Layer 11 of a small transformer language model trained on English Wikipedia (19 layers, counted from 0, width 64). Numbers have three digits each and are written without spaces.
A neuron adds its activation times its output weights to the MLP's output. To switch it off is to set its activation to zero at one token and run the rest of the model.
A neuron's activation on a vector x is squared ReLU(weights . x), where the dot is the dot product.

Input weights of the MLP neurons that the questions are about. A number n stands for (n - 500) times 0.0019.
n21: 625367231482568647836558543411447612416409659482512466621418614581534522375409365582563425430314490572371368320679332331465477695422451652469525389780422427505576405318472548454362511613649539
n41: 481568463538734617484576656505620426429456437416584525501397669504417336281364308518678442733572644517377271428432347416544706445571305452630606528826259491285514592638286600323414533242575372
n65: 559501686362699646657845365205507423355646471460323249475648475725317422364528420549470583449566714410506369451575405529486333345602423485366403532579692426622464709411554781403639347381531479
n80: 306430583415478729529754557617656588749402554582411440525403563383384352516426666653473317490384608520484678556473746429517381485463578581583374561470263395316212465431408367723445554325364460
n109: 568481515548465554479397626414574533502482281609633529541557703432367343681354527450379342375414839565405664597452550441527357333673355598506415547517415622761497466725533489476289306440598610
n123: 486511452570500905446387588432552479498340515389465490578542451575499262484295306360402435556551557426720461474434391439503491572346424661400711460438351566585158345520602813527290446448517623
n140: 556514500432489690419619362574473457553310371465582198610676511541335503456552448582563375528419501404414635275741399497507569330286725574518470694470534350540365389575341808551544491548540461
n158: 786157628439434450440606487484421584407423459520329471552467456342585521680593477479410028437643397358559810412429668453466445452580686398616647519537432400328575430326145422561453475431486614
n163: 848497490570502676313514632465673579384481296733452429546721417451508451490488368511711727481668619441537381473434439612518361535721397765454555309537569353473441279417528292404384369346492480
n169: 630726372365494400454438576610697649499551403426336432550521541569667504186415507629625113505436600454395632379363497361352451430724605518590610685609357448365457439454366558411618486345486572
n170: 601644513419399397465461510478531496618376587697608386523581567446423456226316470615705625466355615527300412393520477446430412486505782479419448368451642551368357463617524603592406472562567361
n178: 572390366419456314506495358133507379404402423888542619640524523632761464546726456609656619547605673537368822470672465393462424517605480560500313534495431249366411650436459499585402554707458583
n180: 815443613638501577645604343520250623332467467449379184426589542725618595502416494574458407585566488321540299590539394568318471506427652334719641711631465629515660676649491640453538471512358457
n195: 356588594546509829419695662534438546500445326611467467283546492531394496547486481692438554403560449493478243429550413327413544469509621401546382541440570414511692450539038619722517420469550566
n214: 549641428737211423722523523663433504460553335623291501426648568522536655644525374557471589477623384297426562370607647452469521620389466581597605467425542586521575537593613641448499521372452521
n218: 408420347398303454414426440429504665596603493471535603530341488341493561576520537493495498381485331517367377326366633434561443527497391528545514428295442353403326553728352514542243266464470486

Output weights of the MLP neurons that the questions are about. A number n stands for (n - 500) times 0.00036.
n21: 342293686576401427418492289577650418590408318516141371139701569530397566385730829488610373382546491881515663643115814614278562367533645512781441537323527411596497577400492603351459507383599439
n41: 645738626501271593418536606531495512456734239457499934498428850670333475326567443314524380618412604608513299432213497330404378698413388286494425637502635533624743307641318505700751610295733902
n65: 448341799624752410747556644029433624669323285681308621361522802580407455528668294542785448746600398462583741498387569417556392690487609544493578311489605416598323531571500510382356299479368439
n80: 442699572606401800603643368772523485335665331538609379143627497344524709541373560354259586364278663276620348502297228438587061542461673829407461641456655543405414577664462348602651317751377313
n109: 385525394629358206640470578388500611549435354580483621648494293642550660539643732346497554182665689544636439644485707345156424550740404652543516555696796391554667641316328445345529710292642502
n123: 658368632340527408515587477629416732525658421604450822520577286404893195182641484425428509440486717620209429422516493596558513564634686655383568293396543632545380290609611445568850544449781408
n140: 449267435491391518199502397353371697616486609475337439606348386577650366399677630673558711616564409718152489565445339327707333649699492469234341673373615337679443637594407547339746559468503496
n158: 638746386364239549480601515448585603420322359412557463535220394762721597550481163429595453443520570233675375394361480797541506535578465426541281577275458839320528746744423220034559527558672355
n163: 271631675423108183517723449871426406396513341450439802628521706513555554527428488635577495608347432485513657513429647929203495533425273521625536709466368823211720491537527445393357456613707370
n169: 347526419357376359389449349529098648663486275576535228281548298349570412486358455475347573641647496457615399519492534716334377513607497820301703578517479641200776407544372437216468506507478429
n170: 430727440537220468374405589514530536544801523584488640687551608335856296651584652459541605529376346423376486613518256502389461185340719590406396635289453427349672563421495427490342697480512598
n178: 517866250196379231295263620523511468476590565596352624509386519686448555535754307384632153373804435622565311431405367118260527358658584427663156599718697496547514667587728714342328288687573463
n180: 386485528339463647605266550609721576352627389341341332737495233438517591605481530598597341276649302786572158569605549425479493776487588453832304480281379168493370496539477442322451539595691727
n195: 418321684551204466729540294326531679707419670436470301504457558405398546409316284372415450605439719347517548624413829418467420357582406414543352598269769550810540517625585422573473756730506435
n214: 635511844626583328307567344602523545359522313580540430389647436327663413580483288610476564711233605148529701493439447301517410363497573653379610560244624325282615360463417746610446355581587738
n218: 412459547584386525692440528632374550284529371565441274490609471611768461458433344466447127526508597379464662475469425302612624601700532492674368439746708622697465591275712458724620678428633419

Each question names a token from some text and the token that comes next. It shows the vector x that enters the MLP there. A number n stands for (n - 500) times 0.0097.

Then comes g, the gradient of the next token's log-probability with respect to the MLP's output, scaled to length 1. A neuron's effect is roughly proportional to its activation times (output weights . g). A number n stands for (n - 500) times 0.00099.

"ed", then " e"
x: 497434461356437286182512606615513536591492564459443503523494575383796371582385617560460633370569372509483439436630489321441417433430477637410487616593544368380623546436557459473610680547515422
g: 546504474414345474763411752363751371397451356822501495675563377594450445556623683556711525443521495606540266416371444600602432314709657389485441564375369440466559714681502571574644565650490353
Which neuron, switched off, raises the next token's probability most? n169

"a", then " S"
x: 465473666493415407403492679580404654582659498432511577537570737428691484606399487543430716392554353525613587586654489420482358467278582411374426661484562363555678515409499494384537498533645466
g: 279336507554657575342303485501553474827522655563361434516628501344560597575358634362679427427285365756363328701631520572508492402673510563485441576565509259302491459626499460551508639311607298
Which neuron, switched off, raises the next token's probability most? n214

"ew", then " |"
x: 500563529421335435343296524550483471545436471435531552773510624501541372641284448534450603549457375434534433526419412572410403378394338705249509520513645508433495591515586467452566732454541330
g: 444722522287527417469575317557634612441465372505492667570718443699457631440502670483424580658742385389652486585426474504177349796457532559523767324567405503613413269336431468391559590434544613
Which neuron, switched off, raises the next token's probability most? n170

",", then " s"
x: 306466498404427390214571506520445551599552524428470441563522640420569503691428592471346687493500296500543450504729360386438313483464556659437538661545592368392453614454602484445656590485567376
g: 556692291228507647679522377541655412627515324647528365545535350524428572561664699340281420534407350455587698440508417742489494335648459479586349566460456246465367509481383425579634356702627299
Which neuron, switched off, raises the next token's probability most? n140

" is", then " the"
x: 421518472311316543178487444561561596661564585485485478579568484483634516744424715459334649497508464682499522470547429521444479439473457582523516673475647437421406564553496469593627573545766437
g: 551516373541656496346493515419484439602504661529594588506390283363477611684328406437682516379509556396406261341730477458540539593382486519768457152445734498618506653408525578786259628653478494
Switching off which neuron hurts the next token most? n218

"a", then "ig"
x: 428527647426497386420590748502555573593512511526488523565599617458647522582355532457324680465631467541649519691660444334380321425423508472295438614453639397500596569450443496330627593443657581
g: 318417307502442456556227577419513646364510466805509522469419464411403621363558528449380521513522495561393576355345470465431255346605413339350536701788318411388266504315516393495755619614689517
Which neuron, switched off, raises the next token's probability most? n65

"an", then "u"
x: 427529498427324481414313552503426595626592429350545473553498665540566532735405666444405504445543518564561498556509437408372387315372385582337451638604548476606558641470704472327595550362724441
g: 459578517602625352587577314697590439587362612540817426327517462455517569428674600405538680535665827463422720446587432298266556495475609226362355411477397404543524529535463397515750408329564409
Switching off which neuron hurts the next token most? n109

" O", then "n"
x: 278546566393379515304525632581373514467505524418524499511560551510663524733445715516485565530583330509531415559538504358452423286249452579397484544360555396604453522482454513477742592528690426
g: 498534541513372683357709569122508660620480559514538484625586682631276367600351651311404366325361533503386437541453811563602399530627351526520614478491449472440653302666454565626431535220466495
Switching off which neuron hurts the next token most? n195

"s", then "il"
x: 364522377454313432451433562606477644572555491380590566549627699438632379564383557603353695544543476510608527653507540498396425435383515516467644615531644477467568769371588371350632672516629463
g: 540697515441430403327485630314360416144521434428538443444366417566712493479755360364740459522540526483641634416380529696543580356471492630409557624209537487497456547375395463242724421614606675
Switching off which neuron hurts the next token most? n214

" |", then " "
x: 353474457421379431175539529570387515510508614536412548549513584434547469630346592517472741421519356540565481534684375392433351430479606610355576634523599476505450612522514548343683583505714363
g: 647693610706482266412489482303467519441485791531399676619711539595376446491391598406636323496465424356338409595531308743591340531459425596646391517472550655535550655775687426459500577631713606
Switching off which neuron hurts the next token most? n170

"i", then "le"
x: 563410584400486557363583694523554683604554611393405579546522544459682450498398559440383508519658315585597489527653551390370473294401558636410534512567566367508558624390525408249537587323686487
g: 475743664544521482719594562502553454527293356501575686545469408662672517576627598332676516457450496274382399585363572452366397428467503423353428267281437410424270596675386382469403805553519225
Switching off which neuron hurts the next token most? n158

",", then " to"
x: 294467494370409415206577497500434541621526524484445437564506619407541504653423584465340679474506305530541441488734338340430328502491553660413512651556584403384461635455598484462634577494577367
g: 626410354515441414624539346520668568584402101521525319446540362668469415324600688547277484357307438616373372469513566350600582709718276627478386680640403333621555461457397487529507361448419363
Switching off which neuron hurts the next token most? n140

" c", then "and"
x: 416534506335420515142458417507423480502349644404625530492467645523578359590509607412350630511710409454475471434608380478412513359405404571378572559491543412386547605424527392415603592603656317
g: 666343262681416332405537441438410363315624453330609340576365432721390594488647316648593576413648469505456325472374269340448604534405627377476457460624572510269544617517516811332495632480689429
Switching off which neuron hurts the next token most? n178

"m", then "es"
x: 456530556311404394325497643556455538644519671298515465607486632461660505462466656532464633518610399566482436614473457456425457505479465504415488731538562359223600595454424506249557507538634324
g: 539523344368499617704268504469527367474542339488608635641441436556731594554668549735336656524538591532494470326558518678387508356638440313626566494253561469345591181595450330625644527709574703
Switching off which neuron hurts the next token most? n41

"ou", then "j"
x: 471510460323378421428401687643379511601658470457477619607440545516623512714295505339367559505524256456524488513615373491400512386333379563335387570467551536494490611388521374373658487438558364
g: 687436382571679488297531508426604515636631322475463779235616541307564648291629541512514701604581402489606765587497430390360697425362680538516497366406511369814430541404478668607448623508578522
Switching off which neuron hurts the next token most? n214

".", then "\n\n"
x: 352491303392388422293516512623382467541454584489502473552453605464677537678494528427335618447530472496508404503739350365382307552432601559366616602603532461345356543534524491387700604550567370
g: 633790190406473501705601508593496434380651556506360604452461226569431616407457512389295497527698553855508478377468476651137591641641547392525442569470382418581487366400479376462583390446446501
Switching off which neuron hurts the next token most? n178

"4", then "==="
x: 450394536324459397205432535654473481573485623577489538672533474442652500531362553533303713448667344503478532510623501347406369497346511541318436604520661502395638574520547501387599623439498403
g: 554471338271677315482492630596439507544606598339380543489356517661640552313525527541282585594601354611320535579318356688392509334526521557410495278577198574493543570599398454533318505580264822
Switching off which neuron hurts the next token most? n170

"in", then "i"
x: 459459553426250419361503514468427549606674632261423531673535591472625404414296672572406565556621444585565388594637435441411418396333546579399484735593515568507590554510657404492530494465636493
g: 706744463395572717263517431520558519511500501528381281395427712524504493342409618530308361432575405464249482555404437559502577516469362259499510512511340528545582581567311509605695438427452977
Switching off which neuron hurts the next token most? n180

" T", then "ur"
x: 380517511470443434098510593516505526527470669406491553577489681575670445660561667455504638495621405421612426482562352397386481387222409597447583585505500492605489574440538399443563561553621432
g: 160407561558625558654584525590300541587460647409522515401405534407549420358605603605505617382610885431527625571555554430594703533429581440441743454427670780566307680458354309415553421353634482
Switching off which neuron hurts the next token most? n123

"r", then "ent"
x: 516491491249405304409573617451427544573576705256531468592591579515653491628363559490436689502649476492662518535683435457559456428573504520343477522579528403417610651285558507507616433469611353
g: 304386625487614399540383657362426308644293299536589409622768673331507364525321427676525504394352785512492428505471540499341425530385529651065503462588480495688413466522640424442498593462492478
Switching off which neuron hurts the next token most? n65

"ic", then "o"
x: 310493448206489370402389562443501535676545692304560579601532575550590372581472515540495548351632362669597331483573452449401469423489589560316389556456578399414576622385536394346445568579576427
g: 518323648599722406372538189288350423507252411528500669313325501382573488376604198204374379457540486512668404366396424695420576573539570601503503619538382387678388459425537326477423461508428431
Switching off which neuron hurts the next token most? n21

" a", then "c"
x: 533547487372417530261511497636460514567512565429626422610506660448598477674445694492387567558608303418476528519624323417488389312345559524299474620462627353524450590482427559414651566574648320
g: 400541314518340669828553539378366498334558384317807420477401472703604419608411484604352466613789548504351354582446490477486331536684614424430678376432400437536270584502616335479380287481544557
Switching off which neuron hurts the next token most? n140

"er", then "ic"
x: 563472393393385281419536503409439597647562569355427552550432596532626382572208629461427625428480415564601340611594367576440332476264523557414471549497500390447594606303601465394630538423559459
g: 592556555555622509473475340723568343384798401524269335368633623730603497464401528677247563452550252623363534570245422597433577429511436681524608541380622526669543402522461666423516379230607582
Switching off which neuron hurts the next token most? n21

"t", then "a"
x: 540395580362392389389433548633502612533519479391490559614473627631623479548414650510493652401672384475686395750608533570440387516256454610439460667461517454346573677409493394358464611411524438
g: 425444650505336450312492252482699473380516472399457375643510413453446496393562406554636521385591889693663413553421503834264693475454489480390663577486220444475421426551697442628628567602580534
Switching off which neuron hurts the next token most? n180

"i", then "um"
x: 570440564505428440319491644539482679544548677441488538494579622452623448414374604507351605557560247578635399497608536421390456435433571621232459640569497389483594629421599388263512568490666464
g: 738183438277486330515668391644607322565529536395411436366560554500378508393363483276643523553588720503798497369586599693554587551525590192639453601575465439401565434436529487531602386775540544
Switching off which neuron hurts the next token most? n21

"is", then "ter"
x: 559590364390523483485567404538312586518446678214447600460650540428589390639395635418478520433611454544620469594586419345513449441538459597408504546642688411444517648380663227396450511508597451
g: 416363315360371672570758664523450535431430359598464561421583784729486436466516679715367376406544523470605471518506572353677579421716766377505517487614433598553317428453547519480474457511281864
Switching off which neuron hurts the next token most? n21